Layer 10 of a small transformer language model trained on English Wikipedia (13 layers, counted from 0, width 128).
A neuron's activation on a vector x is squared ReLU(weights . x), where the dot is the dot product.

Input weights of the MLP neurons that the questions are about. A number n stands for n times 0.005.
n32: -15 -9 -15 -10 23 3 -20 -7 -44 -34 24 2 13 17 4 9 -50 5 -16 4 -83 9 -3 1 31 42 28 -32 19 35 0 -31 -40 35 3 -7 -11 29 -65 18 -30 -19 6 -9 12 36 -34 -41 -1 -12 13 27 -63 44 -14 -22 23 -25 -24 23 32 21 -29 13 36 38 -16 1 -34 15 -7 -22 34 -3 29 41 -12 -26 -4 -10 -30 5 52 22 -4 8 10 15 -45 -23 8 -10 22 13 11 45 5 55 1 -12 -9 -14 -10 -15 5 -7 -5 -15 -7 13 -10 -29 21 12 -25 -7 31 -4 18 -35 -26 -1 -9 13 37 2 -32 23
n40: -13 -8 -7 -3 0 -37 -24 11 69 60 0 2 17 -5 56 -16 -37 -9 9 -13 -11 21 5 -47 -46 -11 12 70 -13 32 4 -37 -18 -43 20 -7 6 -5 -38 -4 -48 -21 -51 -21 5 -23 -15 -20 19 -7 25 7 39 20 50 3 14 16 -30 32 -53 21 -3 9 44 -8 3 -20 11 -3 15 17 -7 34 42 16 8 29 31 24 5 -19 12 12 -41 -44 11 -38 8 33 -64 7 69 4 4 47 40 -11 32 28 -31 -37 -51 4 -40 -43 -11 38 63 -47 0 -79 34 13 36 -23 23 -31 24 6 -49 0 -4 -1 15 -46 18 19
n51: 18 -14 -11 -10 5 -54 25 2 -40 12 -2 6 -41 -41 -31 48 -22 -9 3 -26 16 11 -21 31 21 -1 4 37 12 18 -12 -2 29 -42 -20 -37 -40 -49 42 10 42 1 -39 42 -18 -8 16 19 -9 -3 23 5 17 -33 32 -26 19 -16 -4 10 -20 -11 -40 11 -12 40 5 -7 17 -11 4 -4 -12 2 -31 30 -6 14 35 -33 12 -25 28 33 27 8 1 25 -16 -19 -53 -14 -20 27 -29 18 8 -20 -4 14 -3 22 -7 25 6 -11 2 41 37 18 26 -50 58 14 34 19 18 1 -17 -1 4 -13 4 10 30 -5 -4 -26
n69: -50 -35 -10 20 71 21 31 37 -4 -37 -25 -5 -7 -8 12 -4 -28 16 -22 12 -32 -34 -19 9 -1 -74 41 37 6 26 41 -24 40 -15 18 33 27 9 -1 40 -41 9 -16 -13 10 28 -25 -33 37 4 35 -60 38 2 7 16 -16 38 24 -29 1 9 34 -7 13 13 0 -6 19 -28 15 -24 -19 -20 -11 -4 5 -14 -4 -17 22 -17 29 3 -40 4 2 42 -24 25 2 -68 -5 -13 51 -44 21 -34 47 -25 -9 23 -8 2 -11 3 -60 17 33 -9 6 -24 -2 5 29 24 -19 31 76 -28 -51 -6 8 -33 -20 44 -52 17
n70: 19 6 3 3 4 -1 25 -32 -54 -3 -16 37 5 7 -10 34 6 4 -18 -38 9 -7 -9 25 -3 4 12 -8 -15 -2 54 2 8 7 16 11 22 4 -47 -12 -27 -22 -38 15 20 -9 -17 -5 -3 -16 62 46 -28 -11 -14 12 32 -9 34 18 -33 10 10 6 21 34 -24 -30 -32 -41 13 -4 9 6 12 18 38 12 9 24 4 28 -10 -1 -13 42 9 19 -31 4 -5 -25 26 1 -19 18 -2 -7 3 -19 -17 6 -2 -32 -6 -5 5 18 61 -13 24 -16 42 -20 -3 -27 -32 -2 -18 12 13 -19 3 -15 31 -2 17 45
n71: -16 16 -4 0 34 9 -8 27 -15 59 8 -50 -44 -29 3 33 -9 -19 2 14 -23 9 -33 -34 18 -71 -43 -29 36 15 41 -7 -19 25 -13 3 6 -45 -19 9 -70 39 -17 -5 3 37 45 -20 -3 37 32 -25 -34 -37 3 -20 26 -21 -13 43 -18 11 3 45 30 -21 31 -43 15 18 3 -26 9 -67 9 30 32 6 58 -57 30 4 61 5 -46 -33 17 -24 -11 -2 -22 3 44 -3 8 -43 -2 5 11 5 -13 21 -11 31 34 -10 -53 -9 58 20 3 -7 -3 7 16 44 -38 -34 -36 -13 -23 53 42 -12 11 38 0 26
n95: -32 -48 -9 -24 25 -15 9 40 15 -39 23 -9 -31 1 30 17 -13 -38 -11 20 8 29 4 4 -21 -8 65 -28 -10 -7 -6 -6 6 -22 -25 40 11 -15 1 5 -11 8 3 -9 -23 16 -19 2 5 -9 24 -10 17 -23 5 -13 -8 -19 36 4 13 28 -53 43 -6 -29 -4 -26 -57 17 12 -9 -7 27 15 -10 -7 32 5 -10 40 -7 11 12 -10 50 -7 -13 -13 13 -66 -20 -33 31 -40 -23 -25 34 -21 -6 2 16 -30 34 -12 -50 54 7 0 1 -29 28 -43 65 1 16 6 66 26 38 21 -18 27 -72 -1 4 -5 -9
n139: -17 8 -22 23 -8 -6 -39 28 9 44 23 28 -11 5 15 -23 -10 42 -36 -1 0 16 18 -1 -25 31 28 17 -61 35 13 -92 -13 -7 -5 39 -42 -27 -6 12 -50 4 -24 14 -9 29 23 -40 -3 -30 17 -19 -10 31 -18 -13 46 -16 66 -7 -2 10 -34 44 21 14 32 -90 -17 -37 -3 -21 3 -11 -15 27 -17 -33 -12 -17 38 1 -12 -11 16 5 -1 29 -18 26 -2 33 20 -6 35 -30 43 -10 17 -19 -57 0 21 -18 2 -13 -19 11 -21 -10 -2 -37 -20 25 29 -11 -25 19 32 -39 -21 28 17 -6 10 43 13 -16
n157: 4 -47 -8 -42 -17 38 37 21 2 -4 22 -30 -11 11 -58 3 8 4 -43 -14 18 -6 -75 -14 -13 -32 -6 48 -14 -41 71 20 1 -33 -37 17 16 18 -31 -21 -6 35 23 -6 6 -42 -6 -27 38 -8 -11 -39 13 14 25 0 12 -33 35 21 8 2 0 -40 8 -8 20 -20 9 24 8 16 -54 -58 18 66 -20 0 16 -2 -10 -5 29 -16 -24 42 -37 -14 -33 0 -42 -1 -32 77 28 -30 5 -20 -10 7 -16 52 57 -28 16 11 -7 11 43 -14 18 23 -3 12 10 -47 19 29 54 13 -9 50 37 29 -39 -13 7 31
n202: -29 -29 -57 -36 12 -46 29 16 14 25 33 36 15 26 -15 -34 -16 -57 -50 -7 -61 44 -15 -47 -2 -30 -17 54 47 24 2 -3 -8 -9 3 18 12 4 7 21 -23 -3 41 34 16 -17 -46 -19 82 -27 -22 31 -37 18 -52 -31 15 8 31 20 37 -23 24 -25 39 -36 45 38 -64 9 19 -3 29 -32 27 42 29 -18 15 -27 30 -20 22 33 11 -11 13 50 -19 -10 1 -4 -17 -20 7 -43 35 34 15 -27 -64 29 -40 -31 22 -26 36 11 -22 40 -43 -10 11 14 -1 -34 -30 -9 59 16 -55 24 -3 12 6 -41 -9 43
n205: -39 -22 -34 31 32 -3 -6 25 10 18 35 -1 16 -58 11 12 -10 -24 19 0 -19 8 -21 -4 30 -7 6 -40 4 27 4 -5 18 -11 17 -17 4 -7 -30 -31 -1 -47 5 7 72 10 11 -18 -35 -38 -24 23 -26 -10 43 -7 16 -10 1 5 32 26 -10 19 6 34 38 -2 1 -16 -30 -18 -16 -14 22 -8 6 -17 -15 -21 -21 -15 -13 34 35 -20 -32 4 3 -50 -39 7 22 -15 39 -18 -25 19 -9 -1 -67 5 -12 -21 -5 4 6 -10 46 0 -11 -7 11 25 28 47 -1 7 -28 -44 -8 12 17 9 71 26 -23 15
n225: -63 -20 -32 -1 8 4 35 -30 -35 -17 17 -7 -62 -9 11 -21 -8 20 4 45 -40 1 10 -4 -9 -43 36 26 -8 -4 12 10 -10 -17 17 -29 35 13 33 24 -14 28 16 16 -22 26 17 -16 3 2 22 -8 -46 36 31 54 -4 16 -28 -34 28 4 -30 25 27 41 59 -10 -11 -28 29 23 11 27 1 53 -10 -33 14 10 29 15 37 -14 -65 -15 -22 10 -18 23 -27 19 -20 8 3 -23 2 -5 27 -28 -55 47 9 36 -25 35 -32 -4 -31 -29 29 30 -40 16 -4 42 28 -19 15 -5 -21 -15 -7 22 -55 29 35 -10
n226: -44 28 -1 -7 39 14 -26 -27 0 11 -19 -25 4 1 -59 20 -13 -50 6 -7 -30 -28 17 15 38 33 -8 28 32 1 -48 -21 -15 37 44 38 -25 -83 -1 1 -17 12 27 20 24 -47 -26 -10 14 -8 -13 37 -12 -4 -13 20 13 -29 -4 9 32 -37 -36 11 25 28 1 1 -37 -14 42 3 18 -13 24 30 -2 -7 17 11 -13 -10 23 47 32 18 13 33 -30 27 -2 -2 28 5 40 -3 -13 -10 15 -3 -9 -10 -20 -2 30 -45 11 39 -32 8 -62 -29 5 -11 -17 -35 -21 -25 38 7 -4 56 -1 4 14 11 8 32
n235: -72 42 -43 -15 19 -27 6 8 3 -27 -9 16 5 -38 -24 -7 -12 31 -39 22 -25 65 -62 -32 17 -3 43 -14 41 -44 -73 20 52 -17 4 -36 -12 -14 -69 -10 -11 -15 19 -34 30 44 -38 51 -30 -18 18 26 16 -47 -29 13 15 -50 60 25 18 14 23 18 33 27 -14 -13 -27 -26 3 -11 19 -19 -2 50 26 -10 11 -34 33 -59 14 10 -2 -1 12 12 -19 3 -2 38 2 -5 -26 -32 62 -6 11 -16 -16 67 28 -16 -7 -12 -50 13 -14 11 -63 -13 -17 41 14 1 -29 18 16 -29 2 41 11 -10 15 -9 -32 55
n269: -19 -29 7 -45 -5 -43 18 7 21 3 24 2 14 14 -16 15 -37 -8 1 10 33 63 -24 1 3 12 23 11 -37 73 -9 -39 28 -4 18 -17 -26 22 1 4 22 -11 -25 -6 -46 -10 -30 2 53 1 48 -20 13 -14 30 9 -11 -40 64 -21 -3 22 -40 -29 8 1 -13 -36 -9 -40 6 2 27 -17 -20 8 19 -2 -2 -10 -5 -57 0 -4 14 -46 -20 20 28 19 -18 -47 -20 21 3 -4 58 1 2 -56 19 -23 13 -6 -27 -30 -13 41 -12 6 -29 -8 -9 13 5 -6 -3 42 21 1 13 2 6 -13 19 28 17 16
n311: 26 -19 -5 32 9 27 -33 45 -19 10 -46 -4 12 11 -6 6 0 17 -18 -2 0 -24 -34 40 -6 -18 -9 51 15 -28 27 -49 -1 -8 15 35 -10 -11 -23 26 -22 24 4 -9 26 -41 -1 0 3 10 27 -13 -23 -23 15 0 49 22 -5 -18 -3 13 -6 -26 21 1 1 -17 -73 4 52 -4 -39 12 -40 -10 -23 45 23 11 -1 2 23 4 -9 7 2 53 -13 11 -48 24 34 39 15 -11 28 6 -40 0 -16 -19 42 -11 21 51 -7 -9 5 0 -39 -1 -6 -1 21 -22 -20 40 -11 -11 -27 -21 -18 9 1 28 -7 11
n315: -22 -59 9 -27 -2 22 -14 -10 11 28 16 -19 -17 13 -65 27 -19 -24 -18 14 6 37 37 -28 -3 -12 -44 -4 -22 22 21 -10 40 19 42 -1 -3 38 -20 -39 6 7 -20 13 20 7 -37 -34 12 11 49 22 -13 -4 16 48 36 -34 -21 -7 24 73 -31 23 -11 -18 76 -40 21 -12 -31 9 -1 -26 -20 2 -32 -18 29 -16 -40 -3 23 16 -4 28 4 0 -5 -25 5 12 6 -6 29 38 -26 34 33 -14 -6 23 -34 -5 -11 22 -44 50 12 16 -17 2 -8 17 -3 12 23 2 15 -25 -27 26 -14 -22 21 37 33 32
n329: 40 -13 10 -10 5 27 -32 -31 -25 34 8 -7 -34 11 -5 -5 -5 7 -14 41 -24 -42 29 -17 -22 29 -14 1 -7 -14 20 5 -19 5 -7 37 -17 -38 9 22 -46 12 -13 0 -22 -28 -29 -25 19 14 -1 -9 15 1 63 30 35 21 -42 -50 71 44 -12 26 22 10 15 2 -29 51 10 57 8 -26 12 -15 8 -5 49 19 4 -4 7 -28 -39 23 -29 17 -25 14 29 -17 35 48 -11 3 15 32 -27 -25 -23 38 -4 -7 -22 -10 -45 36 3 -8 2 7 8 6 6 3 7 22 -8 7 -10 57 -20 -13 -23 6 48 8
n333: -44 22 -11 -2 -5 1 60 -2 35 0 61 -93 -16 -42 -28 -10 -13 -22 30 8 18 38 -19 -27 19 10 27 73 11 -14 56 -29 15 -20 -21 22 -19 0 -32 20 -24 54 40 -15 -15 -7 -5 -49 4 -28 64 -8 -4 30 36 -1 70 29 44 38 -31 33 -4 -18 37 -23 43 -21 -27 -34 -18 16 -16 -6 -20 25 -41 5 9 43 53 -61 40 20 7 -9 -19 10 -1 28 -2 -15 18 25 -6 3 25 -7 -31 30 -1 -12 -15 -18 -13 -13 -43 -35 31 1 -19 -48 -29 9 -19 -42 -42 30 -17 -50 -1 -3 -29 -1 15 29 -1 4
n338: 13 36 -26 -37 -26 4 -5 -14 4 18 -8 -69 -2 -32 1 21 -36 -32 -4 -7 -20 -20 12 -45 -42 8 -25 32 -9 -2 -14 -19 30 7 4 27 1 16 27 33 -26 -28 -27 0 20 33 44 0 -14 -3 -11 45 -27 28 36 -22 32 33 -20 41 5 -5 2 37 31 -30 32 -40 -25 29 13 49 -23 4 -14 26 -18 12 60 -5 1 14 -1 23 -23 -45 12 17 -18 7 -68 -17 -10 -17 -41 -11 -20 6 15 21 49 -2 6 22 5 15 -8 -33 5 -30 3 -4 -22 11 25 1 0 9 31 -32 11 0 3 9 -47 -21 20 40
n339: 4 37 -15 10 74 -5 52 -52 -1 75 -12 -55 -14 -48 -32 -5 -7 7 4 7 -50 36 47 -19 -5 6 -34 -9 -13 4 -34 -7 15 -20 2 5 -2 -31 -5 -25 -2 -11 12 28 18 23 -36 -18 -2 -19 -24 17 -46 22 34 3 50 6 -11 -36 49 -30 -29 3 56 6 -15 -21 7 22 -18 7 -9 8 11 -7 -16 -4 27 -14 1 -16 11 23 -6 28 12 10 -5 7 -23 -13 12 1 7 41 -18 -5 2 -20 -22 3 -2 32 38 -18 48 16 41 -31 -66 -10 -3 7 -37 12 -44 5 13 5 -52 31 -29 -4 -24 12 37 -13
n340: -10 -8 1 16 15 -59 27 -36 17 -26 24 1 -11 0 27 -10 -47 -18 -4 -2 -15 40 2 -45 0 9 18 6 12 -5 -4 -37 11 3 -15 -30 67 -50 -21 1 -21 37 11 -24 -29 28 12 20 -21 1 24 33 -14 5 -22 19 40 -25 15 10 29 49 -59 68 -4 35 32 -57 -55 -12 -2 -2 2 11 -14 6 30 -17 -18 -51 32 -16 -9 2 5 12 22 2 -21 12 12 -23 -42 18 -14 2 4 19 -36 -12 -22 14 6 43 18 -34 5 -22 -10 14 -41 15 -34 25 31 -17 -11 14 17 -9 7 -28 35 -15 -22 33 -4 -14
n347: -13 -1 -33 26 8 -36 17 -9 16 62 37 -44 7 -19 -6 15 -7 -23 6 18 1 34 6 -27 11 -17 22 48 27 27 0 -31 25 4 19 -32 -8 -3 -1 -5 -6 -12 -32 -29 -12 20 10 47 -9 5 -11 -1 -60 14 1 43 21 25 4 -21 25 -5 -24 70 13 24 50 -20 44 -44 4 -28 -59 -6 38 14 -1 -34 27 -31 -15 -31 17 -19 -38 -31 -31 -25 -57 10 -3 -5 42 15 -38 -14 9 14 12 46 15 -7 24 21 27 13 -20 2 43 -19 -27 -58 -8 0 -5 61 -55 27 -73 -48 -17 24 0 11 -25 55 49 28

Each question shows a token from some text and the vector x that enters the MLP there. A number n stands for n times 0.084.

" ": -15 6 -15 6 -16 9 -9 4 4 1 14 1 20 10 4 1 -7 -7 10 -3 2 10 -8 0 0 7 7 0 -1 -5 11 49 -8 17 5 19 -2 4 19 -1 34 -10 -7 0 -9 3 1 -12 8 4 -7 8 2 -5 -19 9 -8 4 -3 -11 -16 -11 13 -15 8 -2 -4 -3 5 7 6 3 18 1 -14 -9 -4 1 -29 6 4 -1 8 4 9 2 21 3 12 -13 2 -6 -5 -50 -8 13 -2 -9 -14 -5 -21 10 -12 2 -5 -10 2 -6 -1 -9 15 12 1 -8 0 -11 11 -3 2 -15 9 -18 -13 23 12 -13 -7 -2
The neuron with the highest activation: n202

" and": 13 -8 -2 -10 -14 -3 -6 8 -9 0 -7 5 13 20 0 11 5 4 3 23 -18 -6 -8 31 2 2 4 8 9 -1 6 -13 -8 4 -9 3 8 4 -12 1 -10 -16 4 10 4 4 15 10 -9 -15 -1 4 1 4 -5 -5 0 -4 -6 7 -5 4 23 -13 -14 3 -5 10 2 17 -3 -6 4 -1 11 -3 -13 0 -16 14 -6 13 -1 6 0 -9 0 5 -3 -10 -11 -11 -2 -6 0 -4 5 15 1 2 16 5 8 3 19 -3 7 -3 5 2 -16 1 7 -67 -27 -6 -7 20 5 -11 -7 19 -4 2 4 5 -14 14
The neuron with the highest activation: n32

"ett": -6 -7 30 1 -10 6 -5 11 0 5 12 -12 19 -8 13 -8 -4 -3 17 -14 14 -4 1 -3 -4 -10 -7 3 7 -10 -9 5 -11 1 9 -3 -5 -4 11 -17 51 5 -2 0 4 -1 1 -2 -6 -4 -14 21 12 -8 -13 3 16 -1 -1 31 17 -3 -1 -20 -24 -13 -3 22 25 5 -9 1 4 6 2 -6 1 -4 -10 -19 13 17 -8 14 12 -9 -4 -39 24 2 2 -9 -9 -18 5 7 -28 -3 3 -16 6 -4 3 -8 5 4 16 0 -2 -1 4 1 -25 2 5 -3 0 10 1 9 -3 -7 -15 -7 10 -2 5 -8
The neuron with the highest activation: n205

"See": -18 12 8 -6 8 2 -10 3 0 34 19 8 11 25 6 5 -12 -16 22 2 -6 -12 -8 9 -5 -15 -4 -12 8 -7 -9 5 -32 -4 9 2 0 -1 -2 9 3 9 -9 -14 -1 -6 15 9 8 -4 -3 -4 -11 -11 -26 3 -9 9 -2 7 -7 -2 12 -7 -42 -8 4 -22 -5 19 -3 14 10 19 3 10 0 0 -29 14 13 -7 -15 -2 10 -24 3 -2 6 13 -6 -11 10 2 14 2 -2 11 9 -13 -2 -12 -25 9 17 6 -2 -6 16 -8 -3 9 -12 3 -13 6 -12 -2 8 -2 -9 8 -4 20 3 4 7 4
The neuron with the highest activation: n71

"l": 12 -1 -6 15 -11 13 4 8 0 12 9 16 17 10 -2 -12 -17 16 7 -14 14 -9 -18 2 3 17 -14 -11 4 -15 -7 4 6 19 -9 -8 32 9 -12 -13 11 6 -21 -17 -7 -7 13 14 -12 -5 -20 5 6 -6 -7 4 -19 22 4 3 12 -5 -9 7 -37 12 15 -9 -9 -5 -1 -5 14 12 -6 -5 2 -18 -4 -6 -2 9 -16 7 -1 0 19 -2 9 -20 2 13 0 -22 -8 -6 9 -16 4 9 9 15 -13 2 6 8 -8 -2 22 25 3 -18 -4 4 -13 14 -12 0 -16 -5 -10 -5 -6 25 8 -3 3 6
Which two neurons fire most, strongest first? n347, n205

"2": 11 3 -4 24 -11 13 -5 -8 -12 9 4 18 2 20 1 -32 1 9 1 -12 -1 -21 2 25 -16 -2 7 0 4 -3 -3 1 -8 10 5 15 16 7 21 6 9 14 19 7 -6 5 20 -8 -7 -2 -8 8 -16 -6 -15 5 -16 7 -4 10 5 -10 -12 0 -20 10 -6 -5 -7 -1 -2 14 4 0 -17 12 4 -2 -13 2 -8 -2 -2 -7 -8 4 26 -8 -9 10 3 3 1 -11 5 1 -3 -22 8 -6 -8 11 4 -10 -10 2 -5 -20 -18 -10 6 15 -10 -29 4 25 1 -3 4 -5 6 -4 -13 29 -7 13 -7 -1
The neuron with the highest activation: n225

"s": 10 10 15 19 -1 -11 12 -12 -12 13 15 10 21 -4 17 12 -2 20 16 -7 18 1 -3 -18 4 7 -4 -11 21 -6 -4 15 1 -8 5 -23 0 -2 -2 -6 49 -1 -8 -17 5 0 4 -6 -5 17 -13 9 -12 -4 -27 -1 -2 -11 10 -11 6 -12 6 -8 -24 -4 10 8 9 -10 2 -7 -3 -8 9 13 -2 -5 -8 -11 -19 -2 -13 1 1 -1 13 -3 -3 -12 6 -17 5 -10 -9 13 3 -13 -3 10 14 4 3 11 8 4 -5 -19 12 6 1 3 8 -14 1 17 -4 -1 -12 -24 18 -21 -22 8 -7 18 -7 -2
The neuron with the highest activation: n347

"\n": -5 -7 -11 45 8 18 10 0 -24 -17 -20 19 1 4 11 11 1 2 9 1 12 -17 2 7 0 -2 2 2 4 4 -3 8 11 8 -19 -9 5 -4 12 11 4 -3 2 -5 -11 7 19 15 1 -13 6 -4 1 3 -5 14 -7 4 21 -16 -2 4 -7 -7 16 -12 -9 15 -2 0 -13 8 -8 5 3 -16 1 5 -6 4 4 0 -8 -13 11 5 -13 -25 20 -5 17 -19 -9 -27 -1 14 -20 12 -8 -15 -11 -14 -24 -5 -4 14 14 -3 -3 -3 24 -6 -2 -15 0 5 14 -4 5 -1 7 -7 -23 -1 15 4 7 -6
Which neuron fires most, and how strongly? n70, at about 0.49

" Long": -9 -2 49 -10 10 4 -2 18 -6 -17 -1 9 27 20 9 -9 7 4 1 1 -10 1 -1 -21 3 -17 1 2 -5 -1 3 14 -6 1 -3 -9 17 8 -5 -4 16 7 -2 7 -9 3 -14 2 -5 25 -2 -10 3 -7 -15 -4 6 0 -3 -5 -13 -15 4 -3 -23 -4 -1 -15 4 -2 -15 19 20 12 -16 1 2 -5 -37 -17 4 -13 -9 0 3 7 13 3 -13 -14 24 -20 8 -6 6 -3 7 1 -3 -2 20 -9 -2 1 -20 13 15 1 1 0 1 -20 1 -19 6 -4 3 12 13 8 2 1 1 10 -2 24 12 -18
Which three neurons fire most, strongest first? n69, n269, n340

" statue": 4 -9 32 -5 -1 15 -1 2 8 12 -5 -15 3 13 3 20 0 -7 -6 34 6 -17 -1 3 -7 0 9 16 14 3 3 15 -9 18 -14 14 -11 0 -8 2 2 2 -4 -12 -1 -8 3 2 4 3 -16 -8 -13 2 -5 3 11 -4 7 -4 -1 -3 11 -17 -36 0 16 -12 10 1 -7 6 1 10 -4 -7 15 9 -8 7 -23 -5 -12 -14 -4 -5 11 -6 -17 -19 -3 16 -14 -4 12 5 -14 -4 -21 -4 2 10 2 -2 -6 -9 -14 -10 -5 18 -14 14 8 -39 -3 -7 21 6 11 4 6 22 -7 23 -2 4 3 9
Which three neurons fire most, strongest first? n157, n329, n315

" were": 26 -1 4 -13 -15 -1 -7 18 13 6 -8 7 6 9 1 10 10 -10 24 17 -4 -12 -5 9 -1 -4 0 19 -5 -13 -6 -10 -5 22 7 21 8 -3 1 0 -21 6 6 -14 -4 14 3 2 -8 -13 -10 13 -3 -8 4 5 -11 -22 -2 -7 2 -16 13 -1 -22 6 -22 3 -16 7 -7 6 10 -2 5 -6 3 -6 6 5 3 9 -1 -5 -8 -3 1 -2 0 9 9 13 14 -8 7 -4 7 11 -1 3 8 -3 -2 2 -5 10 6 4 -5 4 -11 7 10 -66 2 -13 0 -5 15 -10 -11 9 -3 -5 -11 14 8 -10
The neuron with the highest activation: n226

"hu": -17 -2 24 3 -12 -11 -13 8 0 -20 0 -4 14 -1 27 -10 4 10 0 0 8 -4 1 -14 8 -3 9 8 1 -9 -6 -6 -23 -10 -5 16 12 10 10 -6 29 -2 -5 -11 14 -7 8 12 -21 8 -32 -14 5 -1 -13 9 -8 9 12 9 -11 -9 9 -4 -28 -13 -4 -6 4 11 0 9 8 14 -1 -6 -5 12 -16 7 7 16 -12 -6 17 13 4 -12 33 -8 10 -19 -12 -4 -13 -2 -14 10 2 -18 20 18 -3 11 -17 -16 15 12 -22 3 24 6 -8 7 -6 1 -5 4 -7 12 -7 -14 8 -5 17 -1 10 -17
Which neuron fires most, and how strongly? n95, at about 7.5

")": 9 -8 10 9 18 -5 -4 7 -4 3 -13 -8 9 18 10 7 2 6 2 -3 -3 -21 3 17 -7 -8 -8 15 0 -16 8 1 4 6 -16 19 2 0 14 -1 32 5 -2 14 0 11 -2 10 -5 11 2 -7 -10 -15 -15 9 -4 1 5 21 -4 -9 14 -15 -9 -6 0 -4 -5 -13 -16 3 -13 11 1 34 2 18 16 -1 1 -9 -10 4 -7 3 -1 -14 0 1 -19 5 -14 -6 -3 1 7 8 0 -24 -6 -7 -2 -5 7 11 1 0 -11 3 1 1 -5 -61 6 -5 -11 -2 8 5 13 1 -14 9 13 -1 -2 1
The neuron with the highest activation: n311

"pi": -12 -6 5 20 5 -3 5 -5 -13 -7 -5 20 14 10 -4 -5 3 -4 -1 6 19 1 25 -8 5 4 24 2 -2 -6 -8 11 13 -1 17 20 -17 -13 4 11 11 -12 9 28 -6 -3 5 5 -21 -10 -6 12 7 16 -12 -16 8 -18 0 15 -19 1 0 -17 -33 -14 3 -11 -2 25 -1 9 10 16 3 1 -17 -33 -12 -2 -10 14 12 -4 8 6 -4 -5 20 -8 -10 19 -10 -7 0 5 -15 -9 5 -20 3 -8 -9 -1 -15 11 -23 17 -17 0 -4 3 -1 -3 -3 -1 9 -11 12 -7 -9 7 12 0 -5 9 -4 17
Which three neurons fire most, strongest first? n315, n226, n139

" his": 10 8 18 3 0 6 -4 -2 -8 -3 -1 9 12 11 38 5 2 9 -13 20 1 3 2 13 9 -10 12 21 3 5 -1 -11 -5 1 -13 -4 16 -22 -2 0 -33 13 -12 -11 -5 9 -5 -2 -9 -3 -3 14 -5 -17 -10 -8 8 -7 4 -12 6 11 -2 0 -27 3 -2 -9 7 0 8 -5 -3 15 -4 -1 23 -11 8 -11 -1 0 1 -9 -1 -3 10 0 11 -8 9 -2 -8 -12 4 8 9 10 -16 -8 -5 8 4 6 -2 -18 14 -6 -1 0 2 5 -3 -59 5 9 -6 12 -28 10 3 -1 8 1 9 8 3 -7
Which neuron fires most, and how strongly? n340, at about 14

"Friend": 15 0 29 -9 1 11 -2 -8 -6 -18 0 4 18 13 -18 -9 7 -3 -9 1 10 -4 -3 2 5 4 5 19 6 11 -16 1 -10 -28 4 3 7 5 -9 7 12 -11 1 13 1 0 -8 4 5 13 -14 -6 2 -5 3 6 -10 -1 4 12 24 -24 5 -10 -31 -11 5 -2 1 10 -10 1 -10 15 -1 5 -10 3 -24 7 -4 -18 -16 -5 -1 3 0 -18 4 1 8 35 -4 -15 21 16 -16 5 5 -15 39 -8 -19 -12 -1 18 -2 -4 7 -12 3 9 -24 -14 20 14 14 8 0 3 27 7 -18 5 -5 -7 0 -7
The neuron with the highest activation: n157

" |": -16 1 7 -2 13 10 9 7 -3 -12 -8 -5 30 5 14 -7 13 11 52 6 6 12 3 19 10 2 12 -4 1 -10 11 11 -3 -2 -6 2 14 -14 -12 -1 -5 7 6 -1 12 -1 3 -1 5 -2 -16 -1 -2 -7 -9 -4 9 -2 8 -12 -1 -9 14 -11 4 -4 -1 0 9 -2 -17 -9 -5 -8 3 -3 8 5 -26 8 2 3 -4 10 0 2 -6 -6 -1 -1 10 2 -13 -1 4 10 2 -2 14 -5 -4 -7 -11 1 -5 4 3 -8 6 10 0 0 -3 -68 -17 -8 1 1 -4 -3 -2 -10 -8 2 -3 2 5 -4
Which three neurons fire most, strongest first? n333, n70, n69

"en": -2 16 41 -2 2 2 1 -1 -3 -27 7 12 27 11 0 9 -3 -14 1 -13 -8 15 -12 -13 8 -12 -9 8 2 11 -18 4 -4 2 9 1 1 1 -5 -2 53 2 -7 -11 -5 -3 1 2 -17 13 2 11 -6 1 1 -6 -15 3 13 -10 -3 2 5 -14 -29 3 -9 8 16 -5 -5 -16 10 5 -11 -8 0 20 -20 -2 3 -5 19 2 -10 0 20 0 -13 4 -6 -17 14 7 -17 7 10 6 4 -21 8 -7 -16 5 4 -2 10 -5 17 2 -2 3 3 -16 -16 2 -4 1 5 -4 23 3 1 5 7 0 -9 -24
The neuron with the highest activation: n269

" du": -2 3 21 -1 -14 1 2 9 -17 -3 13 34 6 14 14 -11 -7 21 9 -19 1 1 3 5 -26 -2 1 8 14 -14 -17 15 2 1 7 15 18 6 6 -10 5 6 -14 -3 -11 6 -4 -11 1 -17 -7 -2 7 14 -11 -11 -14 -8 11 8 -3 -2 -11 -3 -33 11 -14 -7 -10 3 0 15 8 -2 -5 -4 -3 -22 -8 0 -7 -11 -15 -5 -3 4 -11 2 -36 -6 -4 23 -3 -12 2 8 3 -12 2 -13 -5 8 -3 0 12 -2 32 -9 8 16 13 6 17 -16 -19 -6 16 7 -10 14 10 11 6 28 -10 -2 -2 16
Which two neurons fire most, strongest first? n70, n157

"9": -19 14 2 25 1 -11 -22 15 -9 -10 -1 14 12 13 -7 -23 -2 5 -3 3 3 1 9 20 -12 -5 1 -10 9 9 14 3 -11 -5 -5 -3 2 0 30 2 -1 0 -4 5 -1 4 10 10 -8 -10 -11 3 16 14 -2 -5 1 -13 -3 -8 -22 1 15 2 6 12 -6 19 -8 2 -25 1 0 6 3 -5 -5 5 -21 13 16 -2 -2 -3 -6 -13 12 5 -5 -1 8 18 -10 -8 8 0 6 -9 29 -13 -10 -17 0 -14 -15 19 -1 -12 -18 5 -2 -7 -2 -31 3 19 3 13 5 4 -1 -24 1 19 5 12 -1 -27
The neuron with the highest activation: n139

"7": -19 9 8 2 6 -5 -10 5 -15 -6 -2 9 39 9 16 -23 -4 8 5 15 12 -9 -2 12 16 -13 10 -15 4 -9 14 -2 -3 2 -5 6 16 -20 10 5 21 3 22 4 3 1 10 -8 -7 21 -13 9 9 -4 -15 14 17 12 5 -20 -16 2 6 -17 4 13 -2 6 -5 13 -7 -9 -9 7 -10 -9 2 12 -13 6 -8 5 -5 2 2 -14 3 0 16 -8 7 24 -4 2 1 9 -10 -10 12 -24 10 -22 2 -19 -14 -5 9 0 -20 13 -6 2 -11 -35 -12 -6 9 -7 -6 -7 3 -8 2 17 3 -1 4 -17
The neuron with the highest activation: n311